Layer 2 of a small transformer language model trained on English Wikipedia (11 layers, counted from 0, width 96).
Take only the direct path to the model's output, skipping the later layers: a vector added to the residual stream pushes a token's score in proportion to its dot product with that token's output vector.

Output vectors of the tokens that the questions are about. A number n stands for (n - 500) times 0.0055.
"Succeeded ": 520,260,537,521,503,401,604,470,514,463,419,566,386,481,541,468,466,497,403,650,677,262,568,591,513,588,596,319,479,453,410,569,431,344,366,348,514,531,508,394,409,474,549,647,382,518,653,448,367,593,438,477,402,518,459,444,469,515,597,561,561,462,481,519,209,562,584,708,578,265,426,440,353,579,657,340,313,438,432,450,479,615,132,297,553,347,518,393,562,458,718,484,388,568,484,719
"cent ": 371,406,476,451,430,463,582,529,586,371,526,527,511,517,572,331,395,577,630,525,569,333,442,640,602,477,581,380,614,507,411,531,538,403,520,382,523,452,452,457,356,558,461,551,738,572,686,395,523,537,569,625,453,461,548,461,455,617,589,590,520,545,246,441,321,455,399,623,434,419,498,495,561,525,620,391,462,465,451,529,653,669,464,361,708,391,424,317,478,341,515,441,462,454,566,604
"und ": 538,427,545,563,433,383,539,438,491,392,414,582,496,480,457,503,345,475,577,594,521,477,495,526,764,453,464,534,495,602,363,602,486,407,502,472,370,542,522,513,460,586,547,606,656,546,577,423,440,573,518,469,492,441,559,530,382,523,493,637,408,452,424,487,462,451,569,582,512,414,517,454,404,516,544,385,413,498,482,486,346,634,428,522,610,408,488,538,451,494,589,502,450,507,502,580
"ition ": 544,446,693,522,435,417,689,492,437,459,478,685,469,463,663,580,371,424,407,654,664,554,523,668,613,411,469,642,703,472,349,500,589,376,516,537,572,461,396,612,628,440,522,530,636,620,595,469,480,614,590,534,531,485,680,500,500,621,522,473,372,706,467,591,378,490,548,593,444,315,455,510,459,556,518,443,516,547,478,404,375,709,384,356,599,404,414,439,526,594,615,594,440,567,767,510
"Phylum": 521,406,544,650,324,422,423,449,619,368,322,588,334,317,342,512,423,433,536,776,756,317,522,689,608,552,353,412,567,448,260,671,427,331,365,500,675,374,482,484,369,518,342,652,556,651,744,330,351,557,415,446,414,473,681,460,516,554,552,669,535,590,408,343,366,324,588,568,535,356,546,522,409,622,429,490,377,404,366,373,481,679,300,371,469,301,556,374,633,412,588,561,418,546,773,598
"DST": 544,500,653,686,362,373,603,454,662,477,381,682,396,254,468,472,476,461,580,619,792,332,478,604,659,370,346,426,511,430,464,475,462,368,354,412,599,328,457,462,534,580,362,668,597,663,726,559,436,868,694,592,580,543,610,608,697,618,477,451,400,510,496,494,266,540,617,671,360,323,525,428,526,576,405,385,405,437,242,489,476,727,345,408,547,527,590,473,665,442,613,497,403,566,605,615
"unincorporated ": 527,486,632,615,376,403,492,507,512,415,363,551,487,562,559,407,383,525,579,646,592,421,509,520,565,449,544,321,488,498,358,618,450,340,371,363,534,431,478,588,476,441,329,612,516,674,734,476,398,730,563,586,548,434,481,521,524,623,527,609,534,526,454,592,265,444,661,587,412,348,504,516,454,579,438,422,384,469,433,476,481,690,394,302,541,518,426,404,636,599,705,440,368,519,503,535
"behalf ": 513,431,500,449,481,443,567,467,465,475,533,545,407,370,436,489,328,476,549,584,500,402,603,592,635,418,459,454,561,557,352,524,492,419,383,560,404,319,372,553,525,522,398,659,638,621,862,619,357,529,553,587,580,424,662,469,414,681,535,586,471,546,328,605,286,498,589,614,437,366,551,532,581,540,464,418,339,525,410,427,438,578,434,245,643,420,439,526,491,461,553,610,437,552,571,571
"injury ": 530,354,570,391,546,432,570,513,498,536,577,484,524,369,626,422,491,531,705,465,578,509,677,598,695,490,652,483,492,683,448,584,533,393,398,483,421,508,406,549,424,539,515,573,559,510,690,437,422,534,576,531,446,431,557,577,574,589,538,645,460,624,448,538,306,465,578,571,512,395,518,461,539,527,426,484,369,341,304,504,469,670,430,362,576,410,581,367,513,495,616,566,365,466,705,455
"certification ": 522,359,647,574,255,433,540,420,518,478,433,537,416,442,340,444,352,573,570,586,543,435,580,554,591,558,652,384,648,502,435,521,631,308,373,461,580,494,459,598,592,453,461,703,640,651,712,474,333,613,573,457,397,575,569,461,447,639,540,568,363,466,422,508,236,417,616,568,439,321,434,455,452,554,577,433,516,363,396,577,525,690,419,411,616,542,646,481,567,449,575,648,526,581,612,555
"Ló": 565,297,610,475,376,220,578,569,579,340,472,637,436,328,500,365,425,486,650,682,635,339,556,721,737,525,539,399,523,553,271,619,575,202,384,450,459,359,339,517,476,582,422,587,792,579,973,480,486,730,536,479,464,433,568,574,470,644,572,647,379,618,322,523,70,515,662,708,455,226,574,475,464,674,538,401,348,413,230,460,362,822,313,298,608,271,500,375,604,283,720,626,317,573,650,696
"charges ": 493,319,549,449,473,473,671,526,540,462,549,516,513,439,504,504,389,550,471,554,571,500,559,609,580,418,593,520,516,548,375,629,458,441,444,547,382,436,448,533,496,608,474,619,635,546,718,488,450,484,498,504,581,546,658,382,555,587,514,534,395,666,388,510,339,467,623,558,530,366,511,446,516,535,366,475,402,405,414,359,477,628,355,435,530,562,465,522,504,384,539,534,460,532,528,603
"afts": 650,493,603,534,451,360,505,585,624,429,411,573,527,420,445,476,429,526,528,693,542,378,372,648,647,487,482,446,410,474,392,568,606,400,489,553,578,555,500,571,392,588,623,456,547,613,652,428,467,623,469,377,653,608,492,440,488,570,501,636,520,597,466,408,365,373,549,651,547,372,508,444,391,545,548,514,421,422,429,531,544,725,299,413,471,364,496,387,478,507,490,462,510,576,581,580
"credits ": 568,359,601,441,382,427,568,603,595,555,593,509,512,430,527,524,448,498,544,534,580,525,452,649,685,467,509,475,447,482,323,498,531,442,512,449,537,588,462,536,569,563,428,605,627,586,720,420,476,568,442,427,457,497,633,565,526,630,496,481,463,523,406,512,370,507,622,570,535,386,497,486,513,517,553,535,478,491,411,497,503,658,404,468,463,440,428,467,581,438,535,538,320,506,407,603
"popularity ": 542,369,653,517,382,478,602,545,569,496,572,628,493,442,546,502,479,587,610,578,551,475,516,472,633,457,564,578,502,605,476,462,576,413,449,413,506,486,519,594,471,523,525,523,616,549,694,486,446,578,504,466,530,423,547,553,483,657,501,422,527,573,449,636,304,448,547,602,375,398,417,418,574,541,555,345,459,354,320,577,434,636,426,409,513,377,476,443,595,404,691,596,364,491,464,546
"would ": 578,358,556,444,468,440,693,425,430,458,532,556,543,423,538,439,605,521,449,485,575,536,644,636,532,588,602,513,571,555,418,401,438,363,482,399,549,518,346,506,536,491,577,596,641,446,673,411,537,462,554,592,566,522,411,456,461,692,484,531,392,442,511,557,345,444,577,513,512,411,627,483,435,484,485,567,427,500,513,600,521,553,457,476,608,436,490,493,480,454,554,603,477,465,500,482

Output weights of attention head 0. The head adds the sum of these rows, row i times number i of z. A number n stands for (n - 500) times 0.0006.
o0: 534,866,611,386,568,311,506,560,539,390,234,579,545,454,242,384,449,500,589,514,563,428,430,618,369,719,397,459,423,501,553,491,534,441,414,518,315,478,456,609,599,444,485,285,260,607,487,468,641,380,502,595,204,868,390,193,425,545,603,611,426,450,418,606,352,594,220,530,589,474,436,469,487,934,438,455,413,654,440,551,435,588,541,150,739,633,681,382,387,549,467,410,536,669,450,814
o1: 641,552,628,476,522,273,561,556,511,599,273,365,525,577,478,334,441,874,596,367,656,562,399,483,562,712,582,473,619,460,612,575,637,584,276,419,338,447,423,523,467,367,349,786,488,223,720,502,486,390,500,718,623,221,597,473,571,451,479,453,534,556,511,663,299,566,550,497,343,308,444,436,800,484,557,405,493,559,469,505,418,578,443,610,609,614,466,639,694,547,544,474,635,526,506,558
o2: 389,376,294,460,603,342,448,569,787,608,688,494,636,441,494,597,634,386,559,649,539,534,361,461,607,706,461,596,379,653,377,342,434,707,547,506,650,335,441,650,611,614,459,419,553,713,255,622,650,554,451,529,535,572,362,648,549,482,465,459,817,403,704,507,255,493,403,651,439,454,657,451,370,525,353,429,675,548,399,586,506,525,305,490,405,194,25,551,566,452,369,459,499,665,542,235
o3: 657,334,408,349,204,173,390,297,381,305,261,597,364,716,672,565,569,285,475,603,416,523,436,324,507,475,535,692,220,445,687,538,578,491,778,445,508,443,534,456,404,563,583,466,568,593,282,655,702,376,517,564,311,470,583,528,407,332,648,583,516,579,638,588,773,705,481,429,561,419,651,371,299,489,349,587,600,540,315,570,428,696,758,591,460,386,600,473,394,527,440,326,560,425,567,526
o4: 638,541,674,537,640,405,338,295,311,559,261,622,323,569,465,498,450,340,440,609,568,485,512,572,612,412,346,450,733,613,322,250,462,417,634,441,292,293,439,439,601,478,582,177,287,465,484,551,499,588,458,554,468,546,755,581,587,373,740,424,582,743,399,571,648,314,678,435,272,517,528,349,645,608,303,570,676,357,696,504,373,338,411,521,325,558,706,794,642,477,526,560,377,399,598,414
o5: 295,361,384,512,555,544,356,483,486,422,639,424,521,555,374,560,537,475,502,635,574,752,629,367,349,417,474,418,283,564,582,739,586,713,406,404,603,396,663,468,500,553,447,532,480,392,656,440,410,489,688,390,479,482,665,638,429,613,421,769,312,640,498,560,442,612,402,519,599,524,654,349,571,763,299,628,321,465,455,613,547,548,549,410,596,460,640,632,506,466,546,675,475,457,241,415
o6: 349,593,520,534,650,366,401,523,436,721,566,432,357,449,418,528,640,466,479,371,513,448,283,444,558,478,556,377,546,502,598,307,465,654,591,574,746,226,420,522,772,344,379,718,567,630,435,588,717,413,455,235,558,633,660,705,369,351,546,588,460,420,631,495,325,598,565,646,599,447,601,549,579,789,625,562,119,457,670,539,405,627,348,592,356,385,590,458,407,647,497,362,642,354,574,471
o7: 313,531,486,328,625,428,356,579,545,529,688,528,548,361,435,627,449,298,502,427,335,385,380,302,246,572,548,690,383,429,494,438,814,349,509,619,544,681,710,502,577,470,415,605,465,206,530,500,643,569,451,681,429,302,498,467,641,378,655,504,417,471,453,613,553,706,384,386,359,669,683,342,777,488,569,279,525,475,509,530,462,402,694,372,693,644,633,686,380,481,810,490,347,600,547,585
o8: 575,386,491,354,731,477,582,285,263,371,579,732,503,414,416,489,410,378,690,413,521,266,292,295,460,475,551,637,473,427,445,349,439,389,525,251,835,680,395,490,424,638,851,603,291,482,286,292,356,683,837,611,421,698,410,714,377,475,348,390,499,288,810,374,662,408,724,373,554,629,579,595,403,791,667,421,546,517,452,277,509,500,668,746,751,389,474,468,363,530,288,410,504,428,526,527
o9: 477,428,524,364,799,267,427,694,649,401,466,546,433,603,672,509,559,524,447,525,564,523,514,640,567,547,630,386,514,821,540,390,374,323,264,181,282,496,364,358,780,565,727,525,598,538,434,600,370,238,775,518,323,254,445,585,499,587,491,646,497,713,682,390,599,367,618,415,624,376,630,684,354,460,398,419,523,527,740,292,551,679,348,560,470,658,748,624,476,235,542,684,685,447,397,478
o10: 228,335,415,562,525,483,650,662,365,511,376,75,485,378,389,204,401,505,440,518,421,394,586,475,469,670,435,347,639,488,505,484,556,634,201,613,435,475,539,529,532,450,181,470,370,334,688,608,457,701,392,630,452,416,542,535,415,468,715,436,244,526,464,535,547,497,704,590,483,560,355,398,617,755,588,272,576,408,479,436,486,971,542,318,727,504,421,673,749,554,350,568,518,552,669,396
o11: 652,525,472,592,434,710,138,524,736,369,589,473,537,410,476,505,717,371,608,374,298,592,362,559,283,519,615,669,622,512,499,555,394,809,571,603,500,434,493,431,655,414,545,372,550,541,479,363,615,640,608,744,393,363,686,279,620,536,411,644,356,617,527,593,513,523,423,561,320,526,450,497,587,729,320,536,567,363,794,555,479,411,516,296,565,569,411,275,675,519,424,601,339,420,394,491
o12: 808,600,752,445,543,470,696,746,395,638,418,612,591,544,510,452,397,731,536,694,545,417,336,695,622,855,608,534,465,455,413,622,393,401,557,493,501,599,241,322,608,757,499,705,566,467,601,354,547,432,462,606,656,445,543,397,361,552,382,451,499,577,384,417,501,533,690,528,282,374,400,689,531,363,923,533,539,653,510,721,448,542,283,488,587,588,737,303,461,632,503,609,384,507,500,551
o13: 502,447,315,404,573,471,588,391,494,411,604,677,656,582,510,792,587,400,445,570,313,570,436,662,570,553,408,282,605,424,191,729,406,581,501,219,503,620,581,437,605,521,335,580,673,504,399,471,673,512,386,716,263,496,213,374,493,646,504,578,682,382,512,419,520,485,259,440,606,532,423,313,344,377,537,653,589,436,462,465,702,517,619,494,485,477,587,314,449,680,368,354,454,734,422,359
o14: 520,439,801,291,290,607,553,425,548,577,633,521,503,337,382,722,823,608,550,200,332,468,449,541,492,491,552,325,638,566,434,482,628,572,517,416,612,506,507,605,374,528,529,715,557,434,555,838,668,521,253,660,665,710,410,586,511,550,895,711,696,340,371,428,624,652,513,604,666,742,458,579,611,524,520,528,676,608,410,721,679,717,299,383,522,618,708,527,523,478,527,627,340,681,488,596
o15: 577,643,559,674,610,360,212,616,444,601,513,646,375,630,593,549,488,825,523,568,370,524,460,367,696,566,373,674,326,524,137,526,334,407,666,487,574,742,456,421,563,522,681,204,496,341,399,371,404,649,436,491,692,560,382,539,683,518,516,467,410,492,527,588,610,419,647,679,488,487,445,800,521,437,597,472,234,625,541,343,332,525,415,366,459,513,618,505,572,669,366,454,514,431,756,848
o16: 317,591,591,753,461,436,483,385,572,493,532,431,371,368,528,453,464,490,421,466,361,259,542,418,636,579,376,303,477,584,436,324,676,565,257,374,493,252,467,502,502,458,655,728,482,502,500,508,312,513,389,699,604,629,360,616,542,508,708,400,317,462,531,499,257,548,640,292,210,624,151,706,633,520,381,588,420,661,621,610,415,308,464,743,525,728,564,460,574,815,489,743,433,493,630,609
o17: 590,608,562,320,413,560,660,670,642,664,372,466,528,483,542,553,589,692,520,593,577,410,664,341,596,676,606,489,531,586,516,502,380,372,425,477,472,286,537,584,527,342,176,584,445,599,388,528,686,362,309,374,950,286,737,178,570,519,625,504,681,392,211,668,498,364,427,562,320,573,880,496,469,271,490,796,316,402,516,619,471,397,675,258,447,627,711,334,364,502,503,683,609,364,633,675
o18: 586,634,577,512,572,310,591,533,445,677,169,295,539,427,500,396,538,631,318,272,346,486,350,472,746,622,473,411,372,582,650,625,512,745,461,475,343,504,380,464,453,491,378,584,324,483,560,507,503,212,265,638,456,363,451,426,352,423,689,591,429,528,385,543,777,539,466,471,474,484,461,358,599,505,595,274,368,405,600,371,755,810,673,351,587,418,562,442,597,549,521,519,403,518,557,629
o19: 359,590,411,392,582,368,604,438,88,591,759,403,347,704,474,443,588,594,507,552,634,457,404,634,772,625,557,535,432,552,442,363,516,393,347,337,403,646,317,632,541,520,476,269,423,523,600,498,646,403,539,299,462,446,468,449,425,537,549,587,401,419,555,457,537,754,392,293,651,495,371,593,493,564,545,346,633,502,583,299,481,661,526,512,757,630,603,571,569,446,490,579,509,533,516,777
o20: 718,675,833,564,551,666,587,588,104,281,453,518,497,381,348,294,559,667,499,532,504,339,428,327,545,437,452,516,456,609,614,541,634,534,534,412,424,564,566,536,702,733,525,704,538,406,513,449,510,410,652,467,400,509,696,500,499,311,403,716,205,576,260,427,806,613,549,293,659,565,260,254,693,444,669,251,316,486,435,223,445,439,615,620,432,515,471,315,557,421,274,569,404,410,532,763
o21: 338,330,457,458,536,660,608,493,374,332,720,545,406,353,660,418,454,530,738,503,709,447,619,538,722,355,672,677,536,620,396,497,331,526,404,435,501,364,350,313,527,396,372,570,674,445,685,607,187,406,285,497,386,199,210,588,557,553,581,550,693,543,440,681,255,476,693,495,704,461,339,632,383,475,555,625,400,550,511,591,603,592,674,572,613,718,507,398,542,498,455,325,518,393,389,455
o22: 340,462,392,311,608,748,556,707,543,710,488,369,458,278,659,470,435,640,630,528,431,482,317,662,301,549,715,897,747,563,247,477,447,671,239,382,509,833,414,633,479,498,365,352,614,764,670,434,505,480,533,435,499,395,246,629,592,583,441,424,616,399,490,547,220,607,605,493,787,561,441,615,338,657,523,200,262,446,445,406,545,636,742,383,606,445,507,459,462,372,409,576,446,310,496,452
o23: 483,569,652,551,601,695,368,611,404,516,588,545,625,428,452,738,513,509,634,537,676,493,541,629,483,595,572,528,350,313,467,333,309,410,534,175,660,381,431,423,565,434,601,581,467,634,695,521,654,385,742,415,464,474,559,514,488,422,342,515,603,321,578,412,530,346,534,369,515,492,383,565,460,423,524,433,737,737,576,633,492,478,285,720,570,532,566,413,367,459,688,800,423,540,439,620
o24: 411,323,674,367,460,692,665,265,329,492,360,345,626,351,590,443,710,445,304,404,597,391,608,741,417,422,505,367,426,583,586,525,887,425,397,360,347,518,394,449,439,209,728,642,472,428,574,344,725,591,424,779,215,293,471,459,258,534,288,660,589,581,482,425,636,417,360,643,599,230,415,419,479,412,470,465,544,395,401,455,650,522,546,410,527,625,481,660,638,389,511,554,687,766,440,668
o25: 580,584,535,635,427,571,888,377,348,97,386,411,478,551,523,668,633,522,302,451,736,415,527,485,643,640,494,338,604,558,418,486,579,492,526,564,242,584,608,644,454,521,448,501,333,271,706,540,495,573,367,336,560,466,518,448,420,458,580,462,627,463,216,488,406,384,700,558,563,303,432,583,598,527,683,705,544,517,414,383,499,608,396,444,542,503,816,357,559,588,365,717,586,450,496,467
o26: 376,597,496,488,543,262,363,533,805,727,520,503,502,489,425,383,572,811,627,377,515,392,519,539,652,624,738,632,413,758,526,499,308,734,366,577,330,419,552,664,509,538,382,387,586,380,519,535,465,594,769,572,418,470,479,432,697,672,571,538,378,374,237,528,543,493,608,457,203,541,467,703,589,292,296,602,403,392,502,768,658,617,400,408,438,548,523,412,626,522,520,380,556,404,627,509
o27: 504,547,547,691,424,584,443,450,688,529,596,301,758,491,319,432,107,430,540,507,587,480,407,466,643,337,435,525,531,471,314,427,552,428,630,460,696,363,628,317,467,290,617,480,332,354,541,459,447,604,550,470,629,523,673,539,341,380,176,786,501,344,399,319,550,407,454,579,273,777,451,588,435,639,375,556,496,299,459,447,393,440,454,312,359,624,499,513,374,861,528,382,442,436,493,625
o28: 486,291,399,664,429,614,378,393,760,410,515,508,644,412,595,552,429,321,512,593,367,510,674,428,330,451,531,600,410,499,270,479,323,388,740,330,650,460,649,490,586,568,631,510,581,643,461,482,417,777,491,374,301,710,305,521,481,561,381,277,301,748,729,458,611,381,548,525,355,520,536,482,382,523,459,726,562,525,650,701,455,106,543,759,314,456,541,499,392,808,567,500,496,541,687,415
o29: 670,626,749,209,561,434,756,417,477,643,482,332,389,345,464,91,535,459,346,367,311,367,565,436,491,563,693,535,813,540,665,448,659,436,427,475,607,433,484,591,311,568,478,595,299,572,417,444,455,390,314,533,740,583,539,585,405,584,213,470,497,459,294,395,432,516,573,453,583,472,536,668,409,417,446,409,583,298,549,616,406,696,353,557,527,579,446,544,435,650,353,684,264,587,497,559
o30: 648,618,469,404,371,586,590,592,431,606,442,352,545,335,372,463,474,575,494,561,253,370,506,507,415,347,390,410,648,238,667,560,449,611,574,374,416,473,468,640,455,527,250,747,434,497,305,412,560,641,346,688,482,522,498,505,597,568,244,557,388,707,534,663,559,568,520,544,319,552,685,288,650,350,474,534,425,433,600,446,397,94,603,535,469,366,498,458,430,456,627,382,629,190,593,515
o31: 299,316,757,340,361,724,433,527,396,640,574,579,461,445,434,404,419,557,537,677,581,551,711,405,652,587,453,646,267,425,463,506,284,472,682,520,646,649,592,284,306,581,404,570,612,548,498,497,663,471,426,351,733,491,291,578,517,354,573,356,500,876,525,588,558,480,628,460,642,600,578,394,480,582,660,616,541,621,404,724,592,746,591,862,420,202,319,550,524,653,450,414,521,736,517,628

Each question shows a token from some text and the vector z that the head gathered there. A number n stands for (n - 500) times 0.0053.

"am": 541,327,384,838,757,320,211,516,627,457,273,568,570,517,377,730,257,496,628,660,741,492,408,330,425,485,392,479,425,586,431,667
Which of these tokens does it push up most? "und "

"Former ": 579,578,463,373,521,479,483,454,494,529,506,485,499,495,541,391,519,533,476,415,481,483,421,547,532,516,459,563,489,508,542,454
Which two tokens does it push up most, strongest first? "certification ", "DST"

"Horn": 536,450,498,415,644,425,477,467,542,565,383,496,498,465,440,574,455,511,427,560,409,538,458,536,433,531,514,453,439,409,406,496
Which of these tokens does it push up most? "ition "

"ber": 561,476,501,661,560,379,462,323,480,508,294,551,518,551,518,565,357,691,536,457,452,588,307,512,386,584,539,403,371,458,269,456
Which of these tokens does it push down most? "certification "

"to ": 514,572,372,392,476,467,419,514,546,499,481,448,618,593,554,444,439,482,541,529,596,431,434,575,595,632,382,572,453,510,556,410
Which two tokens does it push up most, strongest first? "Succeeded ", "certification "

"v": 396,449,379,479,450,516,477,623,537,585,601,381,498,535,430,487,591,365,399,688,731,425,314,566,740,558,548,625,563,434,271,699
Which three tokens does it push up most, strongest first? "und ", "certification ", "Succeeded "

"iv": 383,650,492,653,417,387,721,596,495,454,542,647,756,477,454,474,530,453,642,699,651,654,591,446,628,258,538,638,445,483,481,467
Which of these tokens does it push up most? "cent "

"Jerry ": 496,475,463,530,589,464,480,371,449,576,354,491,518,449,549,624,491,620,518,601,501,536,422,516,554,521,675,446,474,499,400,529
Which of these tokens does it push up most? "injury "

"calls ": 421,506,452,435,465,504,514,486,433,468,470,506,475,484,510,442,391,497,450,513,540,474,500,479,411,472,524,528,432,591,463,577
Which of these tokens does it push down most? "Succeeded "

"of ": 447,367,550,459,535,418,446,555,608,518,499,446,512,465,643,555,500,550,322,466,320,496,447,495,597,523,514,557,529,519,450,485
Which two tokens does it push up most, strongest first? "would ", "afts"

"George ": 456,444,489,584,548,420,485,357,478,537,355,426,484,480,501,586,570,542,561,571,574,468,409,502,494,557,627,445,526,526,460,523
Which two tokens does it push up most, strongest first? "afts", "und "

"D": 484,537,475,546,559,579,510,552,476,606,501,491,513,597,532,439,433,534,528,599,654,420,359,495,559,483,530,479,547,440,448,453
Which two tokens does it push up most, strongest first? "und ", "charges "

"ind": 421,365,456,394,493,381,713,466,394,369,579,498,639,419,277,590,561,706,416,650,497,550,580,539,378,527,283,613,474,581,513,509
Which of these tokens does it push up most? "ition "

"ex": 555,625,445,358,512,478,752,501,375,404,655,500,586,508,440,601,588,414,569,650,551,630,721,506,557,341,541,687,434,485,748,221
Which of these tokens does it push up most? "behalf "

"more ": 459,499,489,510,554,469,469,329,439,566,382,450,524,420,499,600,500,613,523,565,467,557,431,461,532,517,692,454,479,553,414,539
Which two tokens does it push up most, strongest first? "injury ", "Ló"

"friend ": 361,509,462,416,459,559,485,474,433,438,456,492,545,450,503,539,479,557,457,507,455,529,525,543,475,555,510,406,414,518,496,531
Which of these tokens does it push up most? "popularity "

"rooms": 700,382,426,308,665,492,451,197,408,325,395,526,518,412,459,510,443,492,472,429,450,631,516,535,504,514,494,528,432,446,551,681
Which two tokens does it push up most, strongest first? "Phylum", "afts"

"University ": 493,520,519,371,505,510,368,442,510,481,563,481,537,471,524,520,494,566,514,546,471,537,511,558,487,539,550,545,448,538,494,518
Which two tokens does it push up most, strongest first? "Ló", "behalf "

"ating ": 487,479,482,429,539,489,509,457,468,487,490,518,517,468,465,518,455,514,453,574,424,492,467,530,502,555,469,501,468,485,482,493
Which of these tokens does it push up most? "ition "

"tions ": 543,462,512,466,364,476,587,505,499,353,403,489,439,472,618,369,457,416,404,605,537,468,633,547,534,535,485,458,353,741,539,470
Which of these tokens does it push up most? "cent "

"bl": 415,360,453,417,518,399,666,472,408,384,548,519,622,454,329,599,529,712,433,664,516,532,553,531,377,526,340,590,468,574,472,520
Which of these tokens does it push up most? "ition "

"s": 443,504,417,422,486,335,512,353,393,396,416,527,469,467,620,454,413,403,448,477,471,593,476,577,339,569,442,530,334,425,568,532
Which of these tokens does it push down most? "injury "

"eck ": 676,379,521,453,719,347,462,457,675,676,303,503,519,451,419,579,358,522,411,573,380,519,388,537,291,530,591,489,451,419,318,471
Which three tokens does it push up most, strongest first? "afts", "ition ", "und "

"some ": 456,509,499,425,486,537,518,499,440,479,469,481,580,479,435,527,443,556,477,569,464,437,521,513,502,483,447,488,457,533,523,558
Which of these tokens does it push up most? "credits "

"The ": 480,318,702,538,222,350,349,545,902,332,489,435,631,774,568,511,462,312,324,336,379,485,694,587,442,544,357,522,786,422,464,624
Which of these tokens does it push down most? "behalf "

"previously ": 433,557,513,461,490,470,458,498,449,516,485,437,559,530,436,451,465,539,447,510,507,522,495,468,494,490,449,447,468,555,597,492
Which three tokens does it push up most, strongest first? "charges ", "would ", "behalf "

"ts": 615,404,575,480,366,340,412,586,605,382,394,593,501,303,591,456,437,440,384,493,653,543,481,416,460,488,577,420,442,610,447,483
Which of these tokens does it push down most? "Phylum"

"In ": 489,593,545,437,468,515,430,515,529,575,494,439,640,570,460,513,500,496,497,481,510,506,527,486,525,427,511,534,525,524,496,497
Which of these tokens does it push up most? "Ló"

"Stud": 651,446,702,571,503,282,425,589,515,400,414,618,511,450,625,630,507,676,322,432,486,417,333,497,426,402,748,571,315,687,529,591
Which of these tokens does it push down most? "Succeeded "

"-": 553,524,505,400,515,527,561,496,525,485,544,535,540,521,439,547,540,562,526,480,442,579,460,541,503,463,497,530,418,529,498,457
Which two tokens does it push up most, strongest first? "behalf ", "unincorporated "

"\" ": 527,560,511,508,435,408,449,476,527,548,455,399,563,539,372,501,471,482,459,501,454,538,554,436,501,588,503,481,517,602,414,430
Which two tokens does it push up most, strongest first? "Succeeded ", "Ló"

"resigned ": 457,517,463,434,533,509,462,483,507,539,500,480,519,432,470,427,472,500,462,467,551,518,504,466,462,526,480,470,458,512,533,539
Which of these tokens does it push up most? "charges "

"the ": 597,582,432,388,532,461,556,413,463,623,451,443,500,505,549,418,581,633,448,436,431,528,424,480,440,458,459,502,592,573,553,507
Which of these tokens does it push up most? "certification "

"Youth ": 508,587,572,518,472,535,464,492,534,572,478,425,563,534,453,435,483,528,519,467,531,480,488,531,531,439,458,478,419,517,556,431
Which of these tokens does it push down most? "Phylum"

"a ": 486,594,506,435,466,580,468,493,483,560,479,475,589,514,452,496,528,502,527,452,468,545,524,513,549,478,525,463,489,512,473,504
Which of these tokens does it push up most? "Ló"

"self": 406,649,498,358,483,563,449,465,474,405,552,635,541,474,522,665,488,559,480,456,378,532,511,496,505,412,573,654,545,487,593,293
Which of these tokens does it push up most? "unincorporated "

"esh": 724,407,537,660,619,471,445,548,535,914,394,671,499,354,492,337,424,614,610,463,614,289,450,641,649,511,457,414,486,498,598,257
Which of these tokens does it push down most? "credits "

"her ": 438,531,477,305,490,580,516,452,441,630,526,451,587,455,496,508,611,513,451,529,504,567,581,481,477,450,496,463,452,554,467,456
Which of these tokens does it push up most? "Ló"

"throughout ": 502,475,463,412,417,516,472,458,464,434,449,500,549,479,540,434,404,513,454,548,523,498,545,495,552,487,488,442,396,607,521,532
Which of these tokens does it push up most? "cent "

"South ": 628,502,411,523,349,588,544,427,427,688,299,388,548,604,641,509,534,749,463,511,425,568,434,508,488,535,377,379,659,481,454,568
Which three tokens does it push up most, strongest first? "would ", "Succeeded ", "afts"